Layer 4 of a small transformer language model trained on English Wikipedia (8 layers, counted from 0, width 64).
A neuron's activation on a vector x is GELU(weights . x + bias), where the dot is the dot product.
The model reads these tokens: "0" "0" "9" "–" "1" "0" " |" " L" "and" "sh" "ut" " C" "ann" "ib" "als" " |" " " "2" "." "G" "B" "un" " |" " " "2" "9" " |" " " "6" " |" " " "3"

The vector x that enters this layer's MLP at each token. A number n stands for (n - 500) times 0.013.
0 "0": 595,372,483,368,499,452,651,606,515,512,495,524,381,582,600,487,710,404,538,535,524,492,479,398,566,470,434,426,552,647,428,560,487,355,458,506,513,504,544,410,515,789,457,411,515,471,543,352,545,338,531,491,502,553,520,331,553,514,451,412,421,440,435,642
1 "0": 595,372,483,368,499,452,651,606,515,512,495,524,381,582,600,487,710,404,538,535,524,492,479,398,566,470,434,426,552,647,428,560,487,355,458,506,513,504,544,410,515,789,457,411,515,471,543,352,545,338,531,491,502,553,520,331,553,514,451,412,421,440,435,642
2 "9": 538,381,523,396,551,437,694,642,524,493,568,506,380,514,615,409,653,453,473,481,572,504,475,446,652,464,448,478,637,620,434,608,473,356,415,489,469,438,503,461,488,729,385,425,501,387,522,328,628,384,527,459,501,505,535,300,613,525,543,421,426,465,489,573
3 "–": 586,417,585,354,374,529,701,503,382,458,468,590,420,567,654,534,700,362,482,561,590,488,492,491,661,395,522,486,540,437,503,579,654,463,545,448,463,446,282,550,432,688,512,405,536,479,429,432,526,528,521,443,512,454,565,314,490,502,562,489,454,280,519,574
4 "1": 498,302,430,350,495,467,522,502,509,453,515,617,459,489,611,356,577,510,442,640,455,527,449,436,570,458,496,380,428,704,517,630,502,518,514,420,572,539,496,536,459,670,432,552,571,384,516,335,585,441,492,525,524,617,562,378,467,598,422,463,278,526,458,665
5 "0": 569,384,517,386,513,486,487,468,455,555,467,606,482,543,694,428,646,501,496,535,443,629,464,263,416,357,524,392,437,719,483,472,424,510,471,501,512,507,526,402,435,690,500,497,619,460,589,426,570,483,484,568,510,515,559,419,486,520,283,403,462,556,443,670
6 " |": 495,487,485,505,498,511,540,491,522,400,464,489,393,455,463,496,463,553,503,458,532,537,464,409,486,323,480,533,564,441,525,538,582,388,457,414,507,589,420,480,636,715,513,487,543,427,725,461,432,604,515,404,519,467,466,413,472,855,414,433,459,504,484,603
7 " L": 524,547,390,477,569,421,700,571,518,471,488,590,631,519,591,511,623,477,524,462,522,613,502,456,554,532,502,434,508,427,663,611,487,478,460,310,504,459,516,500,585,471,447,506,552,464,479,458,465,114,388,473,551,456,517,293,444,673,443,513,448,640,509,455
8 "and": 540,508,526,431,478,558,752,553,429,473,497,476,532,584,636,441,559,405,454,481,258,677,412,466,413,557,680,759,463,555,508,536,571,480,515,670,463,577,415,559,514,509,525,434,475,529,481,355,465,314,595,372,543,488,497,463,511,413,285,538,495,524,425,375
9 "sh": 535,338,568,627,521,627,583,639,458,556,473,597,554,625,524,290,447,539,504,522,460,484,591,454,451,472,537,654,551,514,481,750,455,465,492,310,400,480,468,606,638,495,324,468,351,466,467,413,504,336,520,485,560,342,489,394,558,607,383,520,525,406,499,600
10 "ut": 440,432,328,532,380,602,487,478,448,472,621,570,658,590,585,483,509,478,467,601,485,552,466,437,576,687,439,529,522,426,460,459,439,379,627,403,464,600,629,646,603,634,462,550,461,414,567,373,541,313,661,580,558,474,425,412,588,520,432,379,375,409,387,400
11 " C": 422,503,590,407,608,553,604,478,490,459,466,615,481,437,611,596,643,561,475,552,430,494,485,537,536,461,499,494,459,410,582,564,547,459,572,533,426,532,460,397,544,466,379,431,541,509,591,421,612,8,510,522,532,448,529,411,502,545,494,385,531,572,545,523
12 "ann": 459,527,493,415,361,601,596,523,674,547,424,669,504,559,527,503,563,674,397,351,593,534,426,616,542,570,544,576,556,529,445,520,622,535,355,570,626,429,607,523,652,462,395,533,533,329,549,514,576,283,355,542,455,349,487,394,422,488,466,493,439,496,483,303
13 "ib": 535,498,459,550,521,597,413,411,291,425,515,446,664,459,422,427,536,397,488,568,724,598,527,589,472,665,719,662,527,489,434,457,646,605,441,448,465,483,524,632,468,518,278,306,356,468,529,456,474,421,558,617,569,459,450,428,474,482,347,442,439,572,541,520
14 "als": 613,323,440,610,607,563,465,634,389,525,640,536,466,534,528,525,511,462,378,481,459,501,384,526,599,515,324,483,472,596,572,774,565,397,452,416,544,466,507,596,505,517,496,438,475,483,699,383,557,371,573,463,503,431,628,328,445,462,548,457,394,506,495,347
15 " |": 523,394,515,436,480,497,533,469,524,382,498,554,485,405,512,470,432,527,538,440,542,511,480,503,490,325,456,579,487,481,533,528,541,397,488,524,455,569,362,484,611,703,513,466,526,528,763,538,401,496,557,432,500,450,482,386,458,848,495,354,477,507,477,563
16 " ": 543,342,589,433,302,548,532,496,382,444,475,678,422,414,534,465,588,452,548,535,514,528,512,512,634,264,501,511,433,580,510,499,598,281,456,493,411,481,460,621,666,488,484,464,491,645,581,513,653,488,496,568,558,393,545,276,455,577,441,432,407,675,561,484
17 "2": 548,362,390,237,322,593,478,462,459,479,521,560,541,509,423,430,538,524,505,398,555,493,533,381,688,504,566,400,466,757,555,563,478,335,576,440,432,480,450,539,542,534,590,468,498,521,464,561,519,433,480,477,609,605,527,361,542,570,502,436,522,710,390,508
18 ".": 516,583,525,434,420,632,659,397,596,456,554,606,405,417,350,541,416,588,411,418,526,427,599,304,520,442,373,582,488,505,560,572,417,348,441,439,388,475,455,692,681,584,595,511,715,259,440,490,508,569,527,540,444,552,531,493,559,494,369,389,490,586,556,550
19 "G": 464,538,446,449,479,720,673,462,533,643,457,497,617,449,552,461,394,586,536,558,469,422,644,479,396,477,459,410,483,445,619,600,559,460,467,539,376,546,511,405,414,569,450,354,475,404,659,374,588,250,460,697,526,480,418,438,500,642,470,413,562,427,502,566
20 "B": 512,417,386,487,505,660,640,576,470,494,581,557,529,520,497,426,547,594,417,485,634,449,670,597,417,400,515,350,492,523,466,509,497,312,433,470,432,672,582,387,581,586,396,589,494,514,494,442,527,242,504,587,546,502,475,416,400,469,552,398,670,331,662,529
21 "un": 430,539,524,465,328,581,463,594,460,560,552,567,420,607,606,533,420,372,455,443,548,443,316,429,564,527,463,449,559,437,630,548,520,359,523,573,433,528,583,584,586,466,533,520,478,323,646,494,460,346,739,589,689,405,361,399,458,597,433,354,514,511,556,580
22 " |": 514,412,506,446,474,522,508,484,517,373,515,544,457,418,500,457,434,530,555,459,570,525,488,486,536,303,489,549,487,476,525,502,555,378,468,500,474,580,358,498,631,723,496,483,513,500,723,495,419,476,564,431,507,432,481,447,419,852,510,369,519,506,480,553
23 " ": 541,390,575,461,301,565,518,489,405,455,482,667,377,406,539,463,570,470,554,535,536,513,526,511,664,260,542,466,429,576,493,466,591,260,420,483,430,483,461,628,692,501,493,490,480,592,580,502,658,449,501,546,562,362,549,316,421,583,457,446,446,683,563,508
24 "2": 550,372,376,237,318,591,487,471,457,474,510,557,520,517,404,421,513,523,501,405,540,488,540,379,695,502,565,398,471,768,552,559,479,338,578,438,447,489,464,525,535,522,607,490,508,505,469,551,520,433,484,477,587,597,525,377,546,577,490,440,549,711,401,521
25 "9": 591,484,507,390,500,525,651,552,555,483,502,602,362,416,489,342,538,501,463,320,557,500,546,309,659,424,551,512,572,704,538,525,370,357,438,429,457,425,449,505,526,457,568,470,594,489,454,474,681,498,554,480,501,493,491,359,574,573,471,385,602,672,381,530
26 " |": 517,509,497,500,464,531,566,493,562,407,473,487,406,393,429,532,432,593,531,457,511,506,457,419,552,343,494,566,554,430,537,501,553,415,449,382,527,559,400,499,607,703,568,477,536,429,683,469,458,609,497,411,510,472,433,425,459,872,390,401,496,489,486,556
27 " ": 535,464,582,524,328,592,635,544,459,502,470,580,307,356,449,537,548,578,552,576,493,497,461,498,667,273,503,520,522,503,502,502,647,256,413,342,528,458,519,578,557,554,540,446,490,524,533,445,708,597,421,526,549,438,472,287,460,597,399,508,371,554,570,498
28 "6": 566,422,525,340,406,531,552,474,479,510,539,623,449,457,507,325,595,454,426,314,493,461,537,406,530,518,463,474,525,789,567,471,535,343,561,470,473,491,395,603,583,558,530,421,603,624,376,464,541,446,549,507,547,388,517,405,527,595,495,404,508,628,405,605
29 " |": 515,482,505,486,455,518,583,487,555,414,490,513,404,428,418,522,430,574,539,472,536,525,453,437,540,328,490,584,531,459,528,512,556,437,470,375,529,548,381,504,572,705,546,477,545,462,671,447,451,586,510,413,501,476,426,425,449,892,392,388,503,503,498,510
30 " ": 540,439,585,528,323,564,594,522,459,497,468,641,297,381,431,543,523,569,574,586,538,493,474,443,668,255,518,522,506,527,511,490,623,290,414,352,514,452,499,594,584,547,539,479,473,495,555,448,702,563,428,531,554,441,475,301,445,609,370,504,393,591,571,501
31 "3": 509,315,476,281,381,599,494,501,483,509,516,560,550,457,426,379,585,441,496,376,509,462,491,386,528,486,502,498,506,784,560,504,547,331,597,466,424,530,437,562,539,562,537,403,557,563,382,487,523,432,509,532,540,530,555,369,529,622,499,402,536,699,431,626

Each question shows the input weights of one neuron of the MLP. A number n stands for (n - 500) times 0.0014.

n132 (bias -0.048): 326,638,800,601,530,327,338,611,582,453,437,546,575,504,464,379,450,280,489,490,135,263,665,451,565,380,497,539,452,487,481,321,214,456,598,442,521,495,520,435,439,667,553,462,487,477,550,628,491,628,565,643,655,392,244,551,485,562,648,570,585,568,598,462
Which token does this neuron like most? 21 "un"

n122 (bias -0.044): 614,407,526,571,540,372,600,595,662,336,655,452,360,620,373,429,479,408,574,507,538,426,306,531,358,593,401,500,634,632,586,393,405,544,459,506,455,662,395,269,490,566,416,580,390,719,463,594,554,646,640,216,246,440,649,542,605,577,551,434,698,365,437,513
On which two tokens does it fire most, strongest first? 15 " |", 22 " |"

n133 (bias -0.062): 589,655,429,565,718,503,434,714,596,374,470,416,483,533,576,483,392,423,337,245,359,583,371,492,381,399,523,437,638,517,565,693,397,483,694,663,467,689,652,362,640,468,360,370,471,615,416,537,575,664,415,403,446,397,532,704,422,403,532,385,683,245,552,438
Which token does this neuron like most? 20 "B"

n223 (bias -0.068): 457,588,581,534,526,296,554,375,628,498,526,627,509,404,242,515,615,522,460,528,454,536,434,493,603,473,585,427,268,554,601,535,378,514,502,589,535,413,697,591,239,551,479,741,569,366,695,587,443,389,468,495,545,644,402,504,495,452,442,515,508,440,424,564
Which token does this neuron like most? 4 "1"

n181 (bias -0.116): 302,446,598,541,484,472,571,620,597,509,548,605,611,606,415,552,391,448,425,383,196,431,574,668,387,472,564,409,402,469,460,569,582,486,704,814,272,373,546,458,597,480,444,524,314,444,349,444,476,597,604,446,777,559,539,640,508,396,499,554,232,366,206,586
Which token does this neuron like most? 8 "and"

n232 (bias -0.003): 377,731,565,714,442,497,408,423,437,529,652,347,439,315,400,429,626,490,443,335,403,391,515,484,499,528,416,205,527,594,447,309,449,455,589,592,522,421,431,600,459,600,746,398,640,649,493,464,519,786,387,539,385,664,675,488,646,554,500,361,506,585,427,621
Its three highest activations, in order, are on tokens 28 "6", 18 ".", 31 "3"

n190 (bias -0.029): 546,584,495,613,602,378,593,577,751,437,609,425,675,524,617,345,481,425,507,709,589,330,523,531,458,414,466,403,421,315,340,512,508,563,237,556,379,318,548,679,323,459,393,604,537,302,502,513,442,601,547,546,586,551,315,641,408,580,512,781,411,653,380,739
On which two tokens does it fire most, strongest first? 4 "1", 13 "ib"

n151 (bias -0.139): 416,607,567,683,615,508,391,499,551,385,584,225,483,449,527,407,534,404,527,322,353,426,593,522,437,395,635,475,456,259,547,546,480,659,700,414,308,561,619,528,636,281,362,557,224,548,511,525,434,679,200,691,716,560,458,657,512,437,514,790,461,328,554,727
On which token does it fire most, and how strongly? 9 "sh", at about 1.3

n79 (bias -0.018): 248,471,491,563,653,491,615,541,547,585,521,454,399,416,446,472,633,553,611,368,382,601,320,394,582,284,537,490,519,364,395,463,561,519,648,428,469,291,783,381,429,485,480,413,445,500,554,563,727,518,452,504,609,626,365,537,662,410,770,724,500,599,583,409
On which token does it fire most, and how strongly? 27 " ", at about 1.9

n208 (bias -0.051): 397,513,519,448,517,450,384,585,720,542,684,344,443,586,446,381,543,497,348,634,469,375,504,495,683,621,497,449,646,531,588,409,544,469,615,502,495,657,586,382,645,421,421,507,515,720,471,493,405,590,574,103,377,454,402,402,454,432,552,548,387,434,426,440
On which token does it fire most, and how strongly? 10 "ut", at about 0.49

n118 (bias -0.064): 533,556,434,583,660,423,553,297,400,454,423,585,740,607,414,501,774,368,385,503,478,368,586,681,444,429,579,269,494,337,326,551,601,440,679,454,579,517,427,534,519,304,404,485,476,537,430,495,384,617,549,476,331,753,432,471,526,443,639,555,559,454,345,661
On which two tokens does it fire most, strongest first? 3 "–", 13 "ib"

n90 (bias -0.073): 339,407,474,523,379,512,466,734,716,410,457,577,570,871,359,490,600,677,570,509,645,465,453,412,485,476,439,453,478,368,483,197,442,581,470,753,612,392,629,450,608,404,470,596,432,468,432,596,545,701,514,376,526,452,398,464,427,294,568,741,459,519,593,432
Which token does this neuron like most? 12 "ann"

n96 (bias -0.033): 627,478,516,337,587,617,501,525,643,586,587,526,436,483,476,272,524,349,479,551,424,498,365,464,433,437,586,275,256,409,289,520,645,640,656,673,664,660,569,464,594,598,426,575,487,496,474,440,459,514,453,379,338,368,609,752,769,482,634,430,408,627,543,527
On which two tokens does it fire most, strongest first? 4 "1", 5 "0"

n173 (bias -0.087): 412,790,579,637,704,418,441,582,640,548,595,418,560,676,487,443,342,358,466,211,325,430,303,682,420,498,369,595,603,635,613,346,575,458,437,277,463,569,517,374,509,437,540,535,185,717,356,439,359,682,570,414,535,460,496,630,426,502,393,466,506,735,530,497
On which two tokens does it fire most, strongest first? 8 "and", 28 "6"

n211 (bias -0.023): 447,548,436,633,626,573,420,444,324,406,432,581,310,503,365,494,597,424,598,332,462,574,523,385,558,509,339,492,471,565,545,533,514,485,574,581,802,590,556,209,478,289,526,685,464,561,362,493,472,653,491,536,453,467,556,595,541,362,616,416,441,601,420,565
On which two tokens does it fire most, strongest first? 25 "9", 28 "6"

n81 (bias -0.043): 522,683,285,606,480,244,504,555,541,554,647,374,613,381,425,550,605,450,513,612,312,593,482,373,359,328,655,523,857,393,536,441,315,739,584,542,448,434,477,284,488,625,607,415,582,396,507,596,265,650,409,490,412,558,372,755,356,553,548,550,576,644,537,643
On which token does it fire most, and how strongly? 26 " |", at about 1.2

n136 (bias -0.030): 511,436,582,563,581,390,425,502,612,456,599,429,493,447,428,461,373,293,208,606,546,551,591,577,406,505,534,485,609,442,475,527,513,404,544,586,565,677,679,609,591,673,511,422,376,501,416,462,492,575,403,493,195,537,526,648,257,315,668,397,588,580,481,375
On which two tokens does it fire most, strongest first? 20 "B", 14 "als"

n95 (bias 0.013): 591,519,599,478,492,378,536,333,649,580,429,435,348,309,383,360,387,359,501,469,356,512,352,418,516,431,554,399,506,426,395,402,459,616,557,507,799,388,599,602,564,582,474,442,497,448,534,659,585,662,481,572,453,275,666,535,660,534,649,572,623,421,467,584
On which token does it fire most, and how strongly? 26 " |", at about 0.75

n159 (bias -0.104): 582,470,399,572,390,658,482,471,650,529,420,566,498,517,345,611,281,471,545,580,366,306,337,350,588,323,710,562,428,486,452,352,436,521,583,494,294,570,784,393,426,451,372,460,547,560,529,369,461,648,503,441,526,738,385,763,571,561,405,574,641,741,421,486
Which token does this neuron like most? 24 "2"

n84 (bias -0.057): 392,523,571,489,515,338,609,584,784,295,305,443,490,578,421,552,514,566,562,635,487,511,617,687,439,363,517,239,436,272,448,395,583,475,607,640,355,367,347,283,587,543,338,469,534,689,555,707,555,603,476,404,599,580,513,594,441,442,654,512,626,564,626,394
On which two tokens does it fire most, strongest first? 11 " C", 20 "B"

n99 (bias -0.072): 463,468,691,745,387,311,445,731,524,521,567,450,677,536,384,400,531,531,366,227,385,434,433,720,299,447,419,379,539,392,509,630,628,542,523,557,523,487,473,472,376,552,355,423,167,419,380,665,661,617,458,515,623,502,462,513,405,407,719,752,509,601,456,693
On which token does it fire most, and how strongly? 9 "sh", at about 1.1

n11 (bias -0.052): 422,533,535,713,664,486,538,286,427,574,542,555,562,446,359,560,212,108,411,440,627,450,506,753,499,427,579,431,598,657,649,428,456,643,480,644,244,342,603,619,523,625,424,468,549,522,367,610,524,503,446,483,631,453,322,581,584,422,500,440,495,539,447,564
On which two tokens does it fire most, strongest first? 13 "ib", 21 "un"

n34 (bias -0.061): 496,561,416,431,721,425,445,375,348,618,545,643,408,441,519,452,439,451,576,554,251,343,509,472,495,344,450,403,520,544,509,511,337,327,398,449,649,369,516,553,245,502,596,744,744,435,505,421,456,547,427,379,392,574,734,605,621,546,607,729,657,685,381,498
On which two tokens does it fire most, strongest first? 25 "9", 5 "0"

n138 (bias -0.111): 539,465,669,642,339,310,373,446,325,768,616,391,588,753,220,613,665,230,231,492,516,461,311,623,633,480,368,301,652,381,683,289,562,663,449,465,567,304,547,587,673,477,400,630,421,711,526,319,565,544,511,611,526,552,440,641,652,252,653,372,525,556,466,428
Which token does this neuron like most? 14 "als"

n29 (bias -0.021): 510,583,586,512,483,539,155,429,476,539,310,591,539,570,415,513,334,578,473,669,475,457,470,431,507,331,636,616,348,555,511,385,522,334,578,602,594,298,361,375,263,332,587,628,483,567,508,494,558,622,661,455,696,340,618,606,779,289,593,498,524,466,703,676
Which token does this neuron like most? 23 " "

n157 (bias -0.120): 396,707,723,538,605,365,506,615,624,405,723,405,496,425,338,502,613,488,492,466,271,441,271,786,476,453,505,534,438,429,165,395,534,450,637,851,622,552,489,454,507,675,538,474,427,494,426,302,411,579,459,457,595,712,422,628,512,562,517,421,538,298,511,487
Which token does this neuron like most? 8 "and"

n74 (bias -0.061): 346,487,750,617,485,297,550,532,518,604,438,697,449,378,457,447,485,610,379,544,466,526,402,790,437,459,529,324,491,656,453,383,268,616,400,327,550,465,528,349,575,731,459,554,456,664,353,396,529,656,487,481,432,489,411,537,424,368,580,754,309,506,501,343
Which token does this neuron like most? 27 " "

n12 (bias -0.037): 472,455,737,548,500,408,521,468,777,261,558,394,650,562,502,554,572,470,519,425,407,431,259,497,764,559,554,408,521,449,504,629,535,330,539,484,402,550,610,446,483,316,354,482,369,396,534,597,463,583,477,637,482,350,569,606,429,420,767,403,552,561,411,614
On which token does it fire most, and how strongly? 21 "un", at about 1.4

n176 (bias -0.066): 365,358,354,502,608,346,396,521,580,431,493,427,487,575,488,829,484,380,624,521,637,568,462,408,598,362,574,552,624,297,641,455,363,609,443,484,301,332,489,607,494,369,454,797,491,479,585,427,342,530,534,272,403,517,483,617,610,512,476,723,645,530,608,358
Which token does this neuron like most? 7 " L"

n73 (bias -0.014): 444,534,446,382,571,404,205,466,467,531,500,442,677,520,520,474,499,441,533,417,322,615,483,479,444,529,265,397,259,582,477,418,442,492,718,530,520,588,593,556,627,531,670,522,509,489,396,747,488,504,451,610,481,378,681,513,383,327,659,538,348,471,634,534
Which token does this neuron like most? 31 "3"

n105 (bias -0.078): 485,710,357,630,634,445,389,383,517,543,444,527,531,550,283,344,613,433,529,507,335,599,516,637,540,377,191,328,298,463,498,586,542,578,624,633,695,340,449,276,354,602,338,532,621,637,440,399,503,627,436,566,640,645,402,551,245,424,527,522,608,314,681,452
On which token does it fire most, and how strongly? 20 "B", at about 0.69

n54 (bias -0.135): 699,643,388,576,522,400,253,126,326,624,632,536,568,562,380,437,511,352,469,380,354,356,554,528,593,430,298,423,524,487,416,549,470,388,811,565,594,525,467,550,454,471,231,823,510,447,444,512,495,583,443,576,428,697,537,622,667,517,573,472,794,537,279,487
Its three highest activations, in order, are on tokens 24 "2", 17 "2", 10 "ut"

n5 (bias -0.021): 377,474,729,494,431,319,336,719,537,560,455,474,590,690,345,630,657,432,744,399,355,474,400,390,447,514,640,527,505,531,576,400,451,359,622,537,564,288,575,496,535,490,632,416,298,354,435,646,426,697,565,372,274,574,575,478,426,570,548,777,456,538,536,525
Which token does this neuron like most? 31 "3"

n46 (bias -0.068): 591,742,565,452,485,409,395,481,417,631,500,443,680,620,505,550,570,516,617,512,317,351,452,696,574,303,400,367,457,460,174,531,399,533,433,483,458,442,555,560,499,703,408,655,552,438,580,711,549,569,425,423,602,397,518,473,411,453,539,685,570,249,451,448
Which token does this neuron like most? 3 "–"

n77 (bias -0.052): 622,427,470,525,497,374,394,422,561,480,551,457,665,758,369,581,588,484,581,410,634,308,364,597,586,465,478,679,593,465,411,430,442,388,632,759,345,415,535,427,423,653,531,370,577,699,386,472,486,663,539,551,522,472,525,483,453,443,470,594,427,187,314,624
On which token does it fire most, and how strongly? 3 "–", at about 2.3

n156 (bias -0.026): 354,611,721,646,530,549,689,423,635,327,473,394,446,440,486,478,603,283,434,424,511,370,598,669,502,502,364,358,421,484,655,642,538,521,658,472,312,550,550,401,372,327,407,603,582,553,387,596,594,593,546,489,620,658,495,537,483,233,661,567,646,577,318,568
On which two tokens does it fire most, strongest first? 11 " C", 25 "9"

n49 (bias -0.089): 476,834,558,645,450,425,534,343,533,416,432,588,491,360,408,481,605,589,609,489,357,523,376,578,596,369,278,490,406,600,332,544,532,510,626,620,624,345,634,410,174,530,495,616,530,563,403,732,442,452,423,478,469,504,379,466,408,593,662,796,385,540,580,595
Which token does this neuron like most? 27 " "

n238 (bias -0.034): 535,576,385,559,498,389,584,515,716,283,493,549,398,539,425,442,590,551,644,595,481,363,582,449,486,366,441,260,431,505,431,439,567,511,635,441,423,673,605,264,326,465,514,713,560,536,442,464,560,604,301,586,471,637,594,625,491,508,425,584,514,603,472,519
Which token does this neuron like most? 4 "1"

n198 (bias -0.062): 371,896,586,781,543,511,448,535,533,362,440,291,479,470,365,299,600,392,501,330,502,482,344,430,433,334,644,492,605,521,412,216,541,397,377,637,140,488,803,508,537,446,586,663,469,466,590,585,665,535,431,732,506,523,326,606,360,608,541,728,546,482,438,559
Which token does this neuron like most? 21 "un"

n20 (bias -0.099): 382,587,463,618,529,215,669,574,457,749,470,417,601,545,473,394,427,493,328,556,355,327,355,291,252,595,659,372,533,279,691,572,482,543,597,485,594,342,670,350,442,456,397,446,599,659,546,516,528,601,562,297,367,587,628,621,573,553,675,677,481,544,284,360
Which token does this neuron like most? 7 " L"